Layer 12 of a small transformer language model trained on English Wikipedia (16 layers, counted from 0, width 128).
A neuron's activation on a vector x is GELU(weights . x + bias), where the dot is the dot product.
The model reads these tokens: "0" " |" " " "9" "3" "." "3" " |" " +" "1" "." "6" " |\n" "|"

The vector x that enters this layer's MLP at each token. A number n stands for (n - 500) times 0.0079.
0 "0": 492 920 315 419 634 440 284 241 468 598 749 252 373 385 342 680 408 431 567 615 801 482 409 597 708 678 584 774 401 569 554 303 326 740 504 558 187 245 573 554 397 441 474 652 532 344 515 520 597 295 500 407 345 289 699 427 342 610 809 421 343 480 466 512 614 516 709 420 226 477 454 571 461 543 609 703 565 551 404 386 608 685 277 582 546 501 431 510 567 574 486 653 351 482 369 374 365 746 514 615 346 420 536 619 625 256 447 504 520 387 471 538 825 329 638 394 375 456 517 531 512 327 932 356 507 282 716 630
1 " |": 594 837 335 379 555 502 385 232 493 514 715 273 354 490 488 536 449 292 449 640 615 312 383 626 664 619 830 512 416 266 535 282 436 637 553 609 290 274 603 380 412 418 554 688 383 412 538 473 613 492 495 423 382 254 579 293 261 431 912 406 466 630 487 403 639 285 687 435 493 334 448 716 477 513 554 641 451 602 432 195 552 606 421 659 486 393 578 497 536 565 621 772 435 557 639 587 452 608 471 532 455 302 460 649 652 184 511 458 439 606 570 495 629 417 837 277 415 488 732 371 328 369 976 454 695 381 677 643
2 " ": 577 736 439 405 362 424 270 186 314 399 689 399 420 416 483 573 441 445 437 633 596 429 398 536 666 651 761 550 533 425 525 286 552 727 604 732 443 200 545 364 413 339 539 729 344 434 473 530 558 534 452 454 340 584 596 327 228 434 798 519 323 535 533 393 653 173 900 386 485 347 542 799 368 583 569 729 343 570 441 303 532 636 605 711 654 436 447 338 607 654 416 744 510 649 598 740 390 468 467 472 219 227 476 634 469 99 544 360 532 452 846 412 713 266 649 309 433 528 694 489 395 494 794 462 551 422 726 646
3 "9": 575 632 262 371 411 594 303 215 690 549 799 536 402 394 483 560 321 294 489 590 590 321 551 572 574 746 652 498 563 449 427 399 616 663 453 593 487 285 607 361 461 469 569 704 413 350 597 645 541 538 497 412 304 456 580 389 380 519 745 423 376 554 411 383 635 296 745 330 505 244 632 926 546 490 585 741 323 431 512 388 606 615 602 771 601 552 397 563 690 654 294 635 397 447 544 707 298 363 672 457 322 304 496 682 491 30 465 533 549 764 709 352 654 170 591 174 401 768 540 499 250 458 780 494 490 271 647 491
4 "3": 584 698 546 448 363 443 240 233 579 710 888 395 388 495 613 719 453 298 355 490 523 312 426 550 616 703 749 393 516 356 374 464 561 521 473 597 484 409 511 450 470 525 582 648 289 305 574 671 426 580 480 364 292 608 717 481 348 332 767 554 271 809 289 487 660 175 702 353 522 220 701 868 584 431 626 674 557 430 697 478 574 674 582 613 391 525 470 511 683 644 400 632 247 433 599 703 161 468 413 392 497 472 273 679 631 182 492 466 287 662 621 379 524 443 632 201 442 718 537 400 466 510 798 429 466 349 438 416
5 ".": 539 669 508 552 302 380 248 254 467 556 747 350 404 453 538 670 405 373 440 549 546 464 430 508 768 566 754 489 425 352 396 267 668 646 547 789 434 462 412 575 429 319 631 741 410 437 734 567 416 330 556 349 478 242 753 335 359 548 500 309 383 581 463 426 508 338 761 472 499 300 707 718 378 347 681 680 323 453 691 382 560 676 785 685 482 572 671 420 560 538 496 821 532 352 506 771 307 413 471 476 218 378 258 656 647 96 436 616 471 529 688 356 556 274 714 425 362 480 652 316 540 398 861 409 604 518 554 449
6 "3": 777 684 409 397 384 539 504 227 437 783 802 467 348 311 363 621 420 389 494 721 396 359 355 314 697 446 615 618 397 410 458 475 685 578 417 750 534 427 455 452 406 486 794 838 397 203 615 628 446 665 597 493 331 391 631 471 446 597 531 276 505 679 402 493 436 330 777 374 793 257 561 756 472 205 642 549 479 291 710 492 405 550 477 700 548 439 468 431 640 643 340 590 455 555 491 539 406 382 505 349 240 532 212 685 604 140 395 318 520 405 613 337 472 304 539 371 270 787 691 376 434 543 766 612 575 683 645 642
7 " |": 721 807 309 321 450 522 535 236 372 669 710 345 244 430 493 615 521 302 380 760 382 250 199 479 777 421 678 479 450 213 567 363 524 550 519 724 539 306 477 475 407 416 628 647 426 358 525 542 554 552 718 572 454 266 476 359 329 463 520 520 554 663 427 496 461 320 737 341 648 274 445 799 517 365 613 615 492 446 533 381 418 499 564 705 454 390 674 296 543 602 597 715 577 603 547 506 457 642 448 473 416 417 297 610 580 168 398 490 600 558 668 323 484 446 798 369 230 527 840 386 286 585 892 491 591 554 641 731
8 " +": 576 685 328 510 265 380 443 233 443 587 709 324 250 394 458 822 507 261 517 633 321 319 334 617 544 599 742 431 592 438 630 320 702 653 681 730 617 360 448 504 600 232 721 623 323 437 476 478 639 630 678 292 405 628 463 379 430 429 675 428 392 422 430 321 542 322 668 331 498 43 574 805 516 226 632 796 630 355 332 486 371 666 672 730 620 341 440 253 558 696 497 728 570 553 480 540 230 517 559 577 438 554 528 571 339 260 275 442 595 332 756 413 673 256 584 377 418 612 664 459 364 415 726 473 589 732 705 613
9 "1": 659 453 506 270 389 335 395 422 506 699 587 464 288 371 310 637 418 382 472 653 304 260 421 498 581 607 658 314 507 446 601 477 744 758 592 622 417 483 359 468 593 432 686 717 262 505 525 616 531 494 487 315 339 508 366 710 319 612 640 539 368 480 370 389 660 383 751 351 449 121 645 973 465 324 579 742 509 493 543 384 585 616 598 755 900 305 504 493 504 704 535 531 546 647 538 636 207 323 667 489 163 511 677 527 457 89 402 562 461 694 691 546 545 305 797 317 295 683 498 479 374 335 722 383 487 424 713 507
10 ".": 461 513 579 466 245 274 297 342 509 605 611 376 302 374 500 695 352 357 498 749 450 347 570 485 802 546 839 332 419 263 579 375 682 525 564 706 419 536 308 532 616 261 683 694 557 595 679 592 451 262 575 276 433 318 577 459 454 473 460 305 408 489 393 377 540 339 718 455 446 237 650 827 343 356 628 790 337 576 591 265 441 715 661 695 650 478 601 542 506 638 539 773 495 547 552 715 198 421 510 537 281 462 561 649 554 258 396 670 512 447 632 425 481 464 863 372 296 634 603 415 522 323 897 367 563 526 478 444
11 "6": 718 563 615 346 419 436 616 344 455 792 541 450 325 308 327 614 352 420 492 768 418 267 496 387 859 370 602 607 387 451 500 529 714 583 422 710 421 544 323 433 493 452 772 832 437 345 536 592 434 520 580 346 226 366 465 529 477 602 624 289 431 673 360 397 498 200 742 329 814 100 547 809 416 268 658 701 544 313 623 463 479 640 472 722 668 450 451 549 609 670 405 499 526 542 433 643 268 405 693 352 293 515 441 677 410 208 394 460 434 543 578 363 353 256 659 369 266 782 704 491 504 462 789 519 542 586 652 622
12 " |\n": 610 696 448 307 474 429 603 237 435 643 675 248 356 443 385 677 399 303 386 831 488 475 461 522 905 307 665 556 406 185 607 380 557 550 587 589 389 387 483 518 593 482 649 679 364 522 383 444 417 411 711 409 265 240 484 374 224 341 570 418 481 542 297 520 576 181 914 323 589 159 481 802 526 261 694 489 372 294 609 371 542 579 542 567 555 338 611 397 493 636 560 725 564 475 495 709 328 677 622 563 486 494 562 530 642 357 633 539 717 595 724 424 371 366 830 264 416 578 700 477 387 409 761 384 647 492 729 481
13 "|": 611 838 283 409 542 395 464 380 543 585 636 381 345 453 370 580 346 159 560 831 546 579 332 594 659 687 684 514 548 447 456 390 463 589 466 637 309 216 490 428 623 490 571 656 308 371 594 407 501 438 562 440 384 213 456 315 270 480 944 436 425 560 517 412 705 408 711 494 527 310 589 816 541 554 580 555 430 573 439 265 604 386 486 607 503 345 577 410 591 745 588 750 378 442 607 464 481 731 544 444 511 259 271 568 645 186 403 517 648 406 542 488 459 296 764 236 280 440 673 467 496 316 871 377 688 483 759 629

Each question shows the input weights of one neuron of the MLP. A number n stands for (n - 500) times 0.0014.

n391 (bias -0.063): 536 335 355 411 518 692 383 564 245 622 790 390 489 456 726 465 651 478 575 578 593 410 687 583 433 612 408 663 559 529 452 339 525 367 534 482 606 403 416 548 411 417 667 654 651 486 598 540 442 394 599 426 417 633 419 329 353 462 450 600 709 482 264 726 515 438 507 587 649 595 623 503 338 597 449 381 546 387 414 466 486 554 413 496 489 489 507 738 556 532 291 435 283 624 451 656 493 630 341 431 655 638 511 438 703 582 595 446 475 510 569 507 585 497 357 158 340 415 613 629 619 356 446 387 507 289 241 612
It fires most on token 4 "3"

n113 (bias -0.059): 379 302 384 482 511 531 232 619 649 440 332 379 554 532 208 767 450 478 395 531 482 688 557 585 458 447 538 435 572 346 369 507 321 623 607 557 626 461 483 403 434 613 482 477 444 293 617 603 443 293 305 774 482 754 576 591 518 574 653 613 414 525 500 670 525 568 497 493 441 475 468 411 572 575 433 511 483 332 383 659 592 627 536 486 381 394 583 399 599 507 478 464 238 589 569 427 393 461 839 422 514 600 547 358 552 724 510 493 389 664 518 533 591 557 455 220 415 420 419 561 539 359 411 454 684 355 439 319
On which token does it fire most, and how strongly? 4 "3", at about 1.7

n334 (bias -0.103): 518 210 368 736 539 261 475 313 636 560 486 591 398 511 263 385 693 663 560 500 441 435 471 717 462 557 483 577 541 493 507 370 448 463 470 675 493 596 644 673 711 500 661 392 616 412 350 650 607 719 573 615 543 400 635 366 489 490 395 669 467 376 362 566 620 471 432 568 472 374 361 670 431 451 472 297 675 543 293 634 483 685 550 455 460 578 529 374 531 521 566 575 641 309 639 479 367 436 486 443 457 324 339 507 740 412 670 397 371 446 439 463 540 758 486 449 482 563 541 507 400 722 271 522 435 424 439 464
It fires most on token 4 "3"

n479 (bias -0.074): 388 324 568 384 711 711 303 510 456 606 640 449 574 413 589 629 552 199 493 432 521 407 304 583 463 617 453 638 593 395 599 524 433 316 673 410 563 624 460 213 388 256 440 751 574 527 389 635 445 465 553 656 610 621 613 483 685 404 516 525 479 555 524 567 535 345 364 483 551 524 693 690 342 426 455 296 473 476 493 518 603 469 500 433 500 521 402 779 517 374 393 431 452 469 288 551 587 641 566 576 490 601 659 444 516 493 635 507 691 549 385 546 411 520 527 603 587 381 503 423 424 329 471 354 468 315 503 306
It fires most on token 4 "3"

n475 (bias -0.090): 455 445 530 649 558 557 525 725 644 618 468 481 415 474 408 462 585 549 551 425 402 343 283 525 387 618 335 418 448 513 398 516 456 539 706 328 422 462 596 419 513 478 340 400 479 452 417 474 519 455 643 600 490 554 575 446 471 427 450 438 552 363 541 408 533 493 289 523 437 310 529 572 211 470 449 510 594 648 467 427 571 500 436 537 604 649 552 428 460 670 500 516 509 510 407 491 580 500 634 289 312 272 844 439 444 576 612 596 513 536 291 467 444 658 701 474 703 462 442 474 497 649 643 642 435 295 479 429
On which token does it fire most, and how strongly? 9 "1", at about 0.64

n209 (bias -0.129): 623 465 367 594 519 425 567 545 545 553 534 589 465 393 303 623 486 411 410 209 477 606 280 322 526 306 574 496 401 793 317 562 311 504 500 568 623 557 515 307 519 413 644 774 436 474 492 454 485 538 729 601 435 363 399 444 632 431 500 676 786 848 394 566 457 461 467 488 567 496 572 486 550 588 443 401 515 496 678 460 734 614 335 448 278 576 195 687 548 290 331 554 523 589 615 411 431 375 424 748 352 538 602 412 216 662 422 553 488 399 581 599 566 529 537 406 443 444 362 678 794 659 383 596 457 526 518 580
It fires most on token 6 "3"

n456 (bias -0.065): 427 564 327 533 401 370 409 552 526 484 543 523 379 391 562 516 497 537 331 374 344 589 520 438 377 345 658 645 417 416 618 537 593 585 565 348 600 448 605 407 474 405 527 656 671 327 520 536 318 513 443 445 484 500 503 588 438 396 470 639 634 392 477 429 470 433 386 457 714 666 497 577 440 482 493 573 432 467 538 424 506 605 527 619 712 362 487 435 767 325 602 576 474 637 429 623 523 714 661 513 671 676 706 543 539 503 301 586 297 491 414 630 385 622 254 436 321 497 334 661 335 478 525 463 617 516 661 623
On which token does it fire most, and how strongly? 8 " +", at about 2.3

n115 (bias -0.061): 404 658 462 604 463 597 397 483 662 439 571 629 562 616 419 683 439 479 470 351 413 542 459 389 400 493 335 625 592 490 573 442 464 441 331 537 579 581 467 623 463 409 302 430 651 581 646 303 500 469 583 570 314 578 542 500 430 477 238 385 269 641 644 479 459 579 438 688 447 585 612 387 417 531 470 368 596 585 458 468 474 652 255 563 604 571 469 490 333 513 413 466 791 527 516 503 572 115 490 320 625 428 483 629 547 352 629 426 561 664 578 623 709 574 343 416 435 510 416 448 368 398 582 439 314 513 610 551
It fires most on token 3 "9"

n161 (bias -0.096): 496 525 453 479 518 500 528 399 531 247 710 403 633 500 353 566 540 679 434 490 489 544 489 447 528 634 390 460 565 504 710 471 438 562 809 535 664 707 623 518 677 296 626 560 385 539 624 355 366 404 364 434 349 616 529 545 710 231 341 420 550 567 343 247 547 784 568 390 431 486 493 484 486 572 514 334 607 582 383 445 605 292 191 431 475 363 439 490 388 413 569 550 615 557 414 407 294 444 511 549 303 727 464 614 451 535 369 602 504 513 305 438 395 480 575 721 571 562 436 421 458 548 543 386 572 727 500 557
On which token does it fire most, and how strongly? 8 " +", at about 1.7

n368 (bias -0.087): 483 629 356 563 550 566 412 404 787 430 655 591 558 704 645 582 298 443 368 412 688 494 527 400 405 344 490 527 420 459 435 699 344 275 497 553 628 474 532 513 369 679 370 607 457 569 717 574 440 285 388 604 669 477 394 392 467 649 426 640 334 629 516 705 643 442 497 466 614 567 430 371 598 506 493 477 405 544 303 309 570 497 393 571 667 454 595 549 490 470 637 393 608 450 464 598 534 556 344 637 430 631 643 497 571 427 344 520 396 320 493 400 438 506 332 435 400 402 522 459 326 562 525 503 520 513 293 336
On which token does it fire most, and how strongly? 1 " |", at about 0.019

n233 (bias -0.117): 298 631 490 231 432 570 490 429 410 591 571 513 396 729 406 540 813 445 574 477 451 500 466 483 310 564 407 681 539 517 660 490 487 611 606 585 407 520 647 404 614 493 643 535 642 530 558 473 667 572 507 683 392 714 431 591 413 607 466 664 348 537 520 434 427 611 425 514 570 284 541 439 479 535 422 337 487 226 352 291 565 514 684 623 486 571 400 386 467 436 335 452 607 490 417 493 394 500 680 439 293 562 622 678 425 624 586 571 356 516 456 423 497 561 346 643 415 500 306 445 340 688 475 264 483 540 604 466
On which token does it fire most, and how strongly? 8 " +", at about 2.6

n32 (bias -0.036): 458 329 392 563 691 544 697 563 709 532 405 606 403 276 260 578 446 397 575 525 405 479 516 503 572 497 388 741 506 655 487 445 429 428 546 576 548 370 509 577 494 332 533 662 603 535 449 573 420 577 448 378 522 513 308 396 415 576 670 376 597 589 657 487 419 335 509 622 578 429 592 357 691 621 436 408 597 567 431 573 537 478 602 413 344 551 384 353 564 484 395 353 522 506 596 447 590 459 529 475 611 519 422 436 685 516 547 357 657 268 346 503 729 564 534 444 529 506 545 519 497 416 464 324 403 738 494 484
It fires most on token 13 "|"

n297 (bias -0.041): 514 476 433 402 422 517 503 331 537 432 443 557 649 452 334 510 636 396 426 507 657 290 472 422 567 520 287 503 444 365 542 342 434 612 319 316 466 673 405 314 433 415 503 445 535 774 493 452 541 661 507 380 371 582 483 416 537 451 403 665 659 612 325 556 789 645 399 647 537 586 537 439 618 440 520 398 567 449 687 582 588 718 579 600 556 476 321 644 753 668 574 589 550 342 633 610 418 459 609 609 357 363 514 332 359 399 434 548 431 445 562 648 675 406 362 546 582 490 345 656 534 626 414 545 362 348 428 493
Its three highest activations, in order, are on tokens 3 "9", 9 "1", 4 "3"

n107 (bias -0.111): 517 436 653 565 431 526 367 431 458 576 412 329 483 480 398 824 509 534 461 594 561 465 400 576 348 474 693 571 663 507 436 620 490 263 638 665 430 625 468 530 298 586 375 363 641 484 255 507 503 667 678 403 520 421 409 546 615 494 530 629 490 408 435 602 547 651 430 480 646 477 583 443 557 506 345 398 526 503 483 586 544 599 573 645 746 559 480 393 490 624 394 271 311 593 333 445 354 355 573 480 474 537 446 324 603 706 526 625 390 365 487 387 595 443 737 452 367 490 604 537 430 490 488 623 335 432 481 633
Its two highest activations, in order, are on tokens 8 " +", 9 "1"

n66 (bias -0.088): 614 577 588 412 589 466 423 582 621 602 425 510 472 590 381 362 526 705 313 493 683 566 642 404 406 370 557 458 725 267 458 576 483 521 493 658 601 531 483 319 507 432 493 581 484 582 524 662 631 258 144 628 449 356 447 663 320 634 475 468 322 630 296 581 528 441 286 459 611 462 531 531 325 614 551 411 618 331 436 421 513 359 635 688 668 766 423 517 361 520 596 327 483 559 410 389 631 565 524 545 431 635 686 569 623 497 557 366 396 474 306 546 401 575 593 578 403 608 520 378 638 480 442 538 444 423 493 579
On which token does it fire most, and how strongly? 11 "6", at about 1.5

n404 (bias -0.112): 391 455 569 445 504 658 456 463 271 456 592 435 576 317 577 671 444 266 496 504 569 597 410 693 423 556 398 622 554 613 595 500 808 519 318 463 508 337 421 620 394 459 561 307 486 426 392 437 571 582 515 616 685 470 523 353 662 319 346 703 727 459 463 694 492 678 475 410 493 515 667 480 334 631 823 448 533 361 608 384 407 448 440 544 580 393 621 324 482 540 420 313 559 594 424 525 564 533 433 582 708 549 691 358 493 360 489 626 489 482 459 304 481 546 432 160 410 478 638 644 336 822 455 504 481 298 514 787
On which token does it fire most, and how strongly? 7 " |", at about 2.7

n212 (bias -0.123): 496 593 738 696 504 210 554 398 532 577 540 475 306 563 427 608 598 601 638 478 213 482 541 335 464 529 600 534 436 522 508 329 493 500 450 581 530 536 419 429 457 624 583 556 510 369 493 474 452 400 433 464 233 577 496 413 729 458 243 394 634 493 456 342 624 530 567 470 648 459 761 556 709 585 302 599 821 907 546 385 468 265 419 565 324 507 541 623 606 395 553 286 518 418 418 410 681 504 595 342 460 515 628 537 652 500 564 650 507 382 552 534 564 612 369 678 445 435 441 601 577 614 473 507 623 253 419 327
It fires most on token 11 "6"

n315 (bias -0.104): 493 483 460 346 660 378 609 387 452 536 406 557 619 412 358 468 531 513 625 573 670 462 559 484 593 529 694 433 619 441 387 434 557 437 612 360 543 697 472 526 455 477 727 685 563 529 621 657 454 490 454 551 630 367 527 603 564 516 203 390 378 406 423 710 380 579 491 497 634 530 526 579 401 337 506 458 564 379 540 561 578 370 467 475 470 468 296 510 422 670 641 421 500 388 449 315 601 393 610 630 484 732 647 477 659 307 459 425 500 592 382 402 614 540 361 356 399 398 395 334 484 563 618 615 341 703 428 585
Its two highest activations, in order, are on tokens 6 "3", 11 "6"

n100 (bias -0.009): 503 664 208 484 506 688 437 494 468 554 308 491 674 490 468 683 469 523 490 645 430 332 386 693 491 359 469 431 649 317 474 526 478 325 302 471 490 401 488 409 281 372 483 311 545 500 584 542 519 679 441 588 420 481 760 615 519 460 482 656 621 490 503 619 536 382 448 481 566 637 651 453 556 425 532 378 639 568 443 497 463 645 435 544 368 590 265 484 609 583 460 367 433 454 478 651 503 494 513 529 680 506 642 435 506 446 796 397 442 625 442 543 583 632 562 527 412 414 485 474 490 337 629 416 336 349 401 484
Its two highest activations, in order, are on tokens 4 "3", 1 " |"

n470 (bias -0.093): 464 380 629 628 461 532 518 571 426 668 614 518 569 457 404 669 606 613 511 602 445 282 511 457 458 511 504 533 507 489 441 696 503 493 418 303 653 479 510 525 560 396 566 453 290 208 317 745 428 576 569 321 615 640 621 550 610 360 483 434 387 550 287 599 797 584 469 561 651 460 672 358 314 586 554 310 666 565 667 549 341 582 338 542 650 418 555 613 400 539 396 569 426 591 462 342 496 328 396 457 582 771 452 406 787 294 462 554 522 327 309 530 552 606 465 507 572 638 210 438 532 430 607 439 464 402 531 464
It fires most on token 4 "3"

n199 (bias -0.012): 579 636 386 723 356 487 355 536 615 546 406 410 477 418 477 786 506 407 642 381 564 434 629 493 394 363 446 453 367 361 517 354 538 288 340 457 447 402 462 298 581 269 523 472 637 500 313 809 549 639 497 449 556 507 423 678 487 666 491 581 440 546 523 409 503 590 466 546 468 619 569 426 453 639 543 546 526 464 670 493 506 464 431 682 727 520 517 574 525 410 301 543 361 513 455 394 444 516 536 415 565 516 500 691 476 494 366 618 375 463 467 497 275 562 361 705 451 307 500 617 621 510 753 566 587 468 487 428
Its three highest activations, in order, are on tokens 10 ".", 0 "0", 11 "6"

n397 (bias -0.071): 441 474 609 504 478 385 324 489 221 507 573 489 504 592 729 593 528 608 598 547 481 461 781 518 235 577 482 463 539 381 609 378 461 455 473 500 204 453 489 589 421 635 522 472 666 554 654 500 643 146 400 353 591 442 616 449 699 500 311 331 415 307 728 324 451 560 430 548 604 515 610 460 325 527 726 493 489 548 671 542 612 529 357 571 373 591 292 648 613 579 628 379 514 348 586 543 540 489 328 778 420 445 706 555 604 685 350 434 308 379 658 424 462 514 436 609 412 421 521 597 357 660 340 364 515 500 433 618
On which token does it fire most, and how strongly? 10 ".", at about 1.4

n467 (bias -0.017): 592 539 496 347 732 462 517 490 500 472 639 620 375 606 594 455 750 546 507 438 540 601 511 552 500 469 353 410 449 411 349 482 469 597 343 500 685 465 209 436 614 413 712 410 663 542 584 472 496 592 550 404 416 602 536 413 351 520 400 590 493 465 556 514 357 539 534 599 552 419 518 491 504 539 500 363 555 309 395 690 527 507 429 408 468 284 749 438 591 517 370 352 548 535 425 438 278 490 574 479 349 641 478 613 594 604 575 728 613 553 645 692 702 530 497 381 264 276 664 496 233 370 444 274 678 490 228 666
On which token does it fire most, and how strongly? 7 " |", at about 2.2

n67 (bias -0.066): 199 485 538 350 375 496 446 515 449 566 445 457 128 552 449 449 636 478 522 403 686 461 556 485 637 456 421 545 607 481 579 537 540 519 654 588 481 746 664 530 493 416 613 423 548 632 555 496 378 388 624 525 662 471 270 485 814 465 153 515 627 375 584 341 669 620 214 689 449 530 592 424 432 527 633 588 341 478 290 496 496 522 389 410 605 496 504 587 436 464 470 507 391 403 482 558 481 607 257 511 290 767 443 726 649 485 543 640 415 577 649 645 598 349 600 337 515 652 430 616 526 274 665 578 515 493 338 519
Its two highest activations, in order, are on tokens 10 ".", 5 "."

n362 (bias -0.090): 517 591 567 459 510 595 463 493 557 384 565 255 343 355 520 409 536 455 534 356 697 520 476 275 752 384 463 525 550 427 598 351 283 451 521 438 399 503 546 431 608 534 598 523 475 639 332 455 531 472 573 413 507 404 304 497 263 686 459 532 646 303 527 661 308 476 484 479 540 490 384 207 531 586 592 719 490 296 734 375 375 469 373 650 521 435 441 537 645 557 564 514 456 614 360 342 503 411 493 435 411 634 468 503 516 520 493 428 645 562 797 620 416 601 580 659 720 470 432 493 538 633 372 731 545 607 425 538
On which token does it fire most, and how strongly? 12 " |\n", at about 2.1

n357 (bias -0.110): 488 491 650 520 553 509 546 520 617 529 494 320 562 256 416 403 533 387 359 477 539 492 527 424 477 439 457 476 376 621 473 435 509 479 603 532 530 430 477 559 532 506 383 561 565 390 541 406 538 391 539 674 532 529 333 581 483 358 559 563 524 422 497 718 345 607 648 429 368 532 544 455 254 586 529 337 632 591 433 482 444 468 588 449 342 335 562 359 646 543 482 503 581 515 389 463 447 727 520 500 596 471 536 632 645 653 474 593 823 434 550 669 425 458 548 488 620 520 444 539 512 548 565 500 426 631 394 688
Its three highest activations, in order, are on tokens 12 " |\n", 0 "0", 13 "|"

n234 (bias -0.046): 463 493 492 312 474 399 518 485 529 475 173 636 601 548 507 274 427 363 685 468 571 370 444 657 504 555 311 571 535 463 410 556 768 496 595 368 396 478 535 448 522 438 526 611 537 693 265 382 397 770 288 665 661 529 399 677 612 678 453 376 496 376 489 628 672 753 539 544 396 526 723 388 396 585 482 595 407 541 568 492 549 376 588 446 818 547 585 370 581 331 647 305 522 574 614 403 84 401 259 515 544 658 556 577 635 413 450 441 670 427 585 538 451 531 543 523 504 702 406 537 375 504 517 404 530 486 468 511
It fires most on token 9 "1"

n451 (bias -0.088): 684 657 357 724 281 379 562 720 469 354 531 527 633 540 622 519 383 476 327 516 251 523 504 555 348 753 287 472 607 432 455 351 504 431 455 472 480 236 473 528 508 449 382 496 541 799 556 516 512 656 480 360 654 393 687 226 410 580 544 484 504 606 571 236 484 520 565 508 383 564 476 289 831 728 369 516 360 540 294 595 439 694 376 589 378 524 540 496 684 473 447 632 574 572 419 659 664 334 559 540 337 656 606 408 635 524 446 571 440 609 592 418 370 817 216 263 324 430 432 512 747 705 467 396 359 384 576 564
On which token does it fire most, and how strongly? 2 " ", at about 0.2

n126 (bias 0.002): 489 574 629 452 500 428 773 349 463 369 417 415 528 367 355 493 606 620 435 469 486 537 299 618 497 597 422 414 601 359 279 240 730 422 315 385 514 562 450 616 538 687 439 618 626 607 451 228 500 496 518 411 493 427 344 610 417 351 279 461 429 507 627 379 592 599 370 367 568 588 503 585 429 584 465 371 725 416 698 514 453 556 297 676 433 369 317 640 614 647 471 517 534 514 405 718 619 514 642 357 674 437 550 654 522 645 456 615 451 652 507 385 636 755 587 543 559 548 510 486 451 348 458 441 390 581 533 538
On which token does it fire most, and how strongly? 12 " |\n", at about 0.4

n18 (bias -0.087): 664 573 601 324 311 556 600 702 378 823 522 300 438 625 579 596 389 389 616 441 415 631 500 632 441 251 411 423 420 561 674 630 478 384 205 681 489 496 504 515 426 677 349 536 535 534 636 314 527 511 473 448 504 568 388 649 642 662 406 566 331 395 451 558 504 523 540 618 841 592 689 384 623 654 492 409 500 485 809 445 511 685 409 485 407 526 393 600 343 273 367 405 433 664 353 607 355 481 485 526 334 367 372 679 660 519 371 443 633 414 355 496 535 615 504 368 614 496 356 438 417 629 687 374 512 239 663 546
On which token does it fire most, and how strongly? 6 "3", at about 2.1

n446 (bias -0.061): 459 575 600 464 426 408 474 623 536 380 414 294 636 550 463 612 541 408 579 395 469 584 514 430 503 463 493 730 484 598 589 801 422 593 479 587 453 577 552 524 342 433 322 449 413 543 396 567 658 601 514 533 463 483 531 639 407 506 519 428 456 580 447 665 411 354 304 392 763 456 533 440 534 416 517 433 605 385 691 218 432 657 204 340 620 593 663 556 368 645 666 483 612 354 484 428 577 373 590 366 373 416 603 406 555 228 444 490 433 452 648 531 583 522 591 634 705 319 478 261 470 568 444 493 364 438 445 577
It fires most on token 11 "6"

n348 (bias -0.124): 633 610 492 362 408 681 539 516 414 516 718 500 382 560 552 418 671 557 520 414 759 719 646 377 700 388 457 758 431 836 426 427 360 480 388 740 569 254 492 415 583 528 725 549 341 337 452 335 364 766 272 406 584 241 426 520 753 470 393 533 480 357 393 582 390 561 588 524 402 540 388 457 691 426 296 532 606 323 575 579 608 656 432 391 651 508 638 484 492 437 133 500 630 395 239 383 456 424 508 548 496 681 688 588 666 571 539 532 230 606 271 715 443 504 512 479 496 551 538 386 308 411 347 432 358 624 423 331
Its three highest activations, in order, are on tokens 6 "3", 0 "0", 11 "6"

n5 (bias -0.090): 253 324 478 668 287 596 535 675 267 557 564 546 599 442 464 518 671 299 664 585 615 635 416 457 493 590 525 518 497 500 349 310 412 374 515 511 584 407 437 606 695 324 445 493 390 611 771 446 533 242 496 599 406 543 611 614 436 407 400 493 606 697 479 267 485 676 390 409 489 464 392 334 456 533 604 345 344 667 377 485 649 734 558 627 640 425 383 454 570 653 463 529 408 777 300 496 446 338 572 504 522 438 382 456 742 525 591 684 427 565 732 493 378 435 479 626 467 553 466 522 486 430 399 573 342 700 493 366
On which token does it fire most, and how strongly? 10 ".", at about 2

n385 (bias -0.114): 465 549 243 586 472 620 554 812 463 445 638 364 592 580 486 697 497 662 555 419 589 547 739 617 439 514 463 386 456 641 560 391 551 411 634 406 500 469 467 676 582 414 557 359 580 744 472 500 354 486 549 480 317 375 546 620 572 331 455 471 549 469 401 560 539 539 606 517 520 448 406 528 521 555 393 552 459 402 457 522 660 580 566 415 574 248 286 572 620 660 818 340 493 370 416 683 531 331 625 528 410 514 326 671 609 483 520 396 535 273 451 586 375 566 695 250 211 500 470 415 517 503 413 490 384 524 361 361
Its three highest activations, in order, are on tokens 10 ".", 12 " |\n", 9 "1"

n169 (bias -0.113): 545 549 475 517 538 615 473 582 591 623 333 379 612 424 773 375 507 563 663 497 458 437 309 421 659 469 597 496 553 378 525 503 594 634 572 596 507 558 391 500 486 284 574 425 548 418 400 421 372 465 420 493 517 521 750 554 667 687 322 507 402 510 568 768 482 430 480 649 348 521 321 441 290 462 565 476 247 451 550 385 652 421 562 483 675 582 768 541 397 530 677 649 456 528 550 392 514 527 620 713 383 503 623 472 411 609 554 438 531 164 379 404 500 611 427 465 462 247 565 500 255 503 545 683 514 540 411 369
On which token does it fire most, and how strongly? 10 ".", at about 1.7

n366 (bias -0.084): 478 573 611 457 601 660 641 279 641 761 454 570 397 323 496 655 551 409 351 553 511 497 471 543 334 500 500 242 521 292 471 504 560 485 496 619 577 611 378 489 404 550 655 469 553 704 269 551 384 547 507 722 378 575 522 571 407 637 576 304 566 618 358 589 640 467 455 496 426 507 594 429 372 393 220 439 610 554 496 594 652 504 431 577 713 421 365 674 556 160 351 558 450 442 518 433 464 504 561 550 532 580 533 670 513 561 419 590 424 599 453 779 363 510 563 433 496 472 226 551 601 493 91 533 570 637 448 580
It fires most on token 9 "1"

n438 (bias -0.108): 497 521 500 476 669 554 659 384 342 250 350 604 454 604 579 392 601 706 367 564 800 404 479 411 527 284 278 560 543 448 341 514 443 638 633 624 503 510 543 319 398 442 588 246 474 217 624 517 396 451 496 625 445 414 539 466 589 388 706 542 402 449 646 444 683 826 648 569 456 507 445 550 419 366 483 631 517 552 553 328 642 376 680 440 535 521 399 422 390 429 376 455 259 556 627 571 573 304 555 514 631 382 599 656 478 442 544 603 493 520 427 486 666 634 343 592 503 480 497 475 466 430 391 545 462 390 467 417
Its two highest activations, in order, are on tokens 2 " ", 0 "0"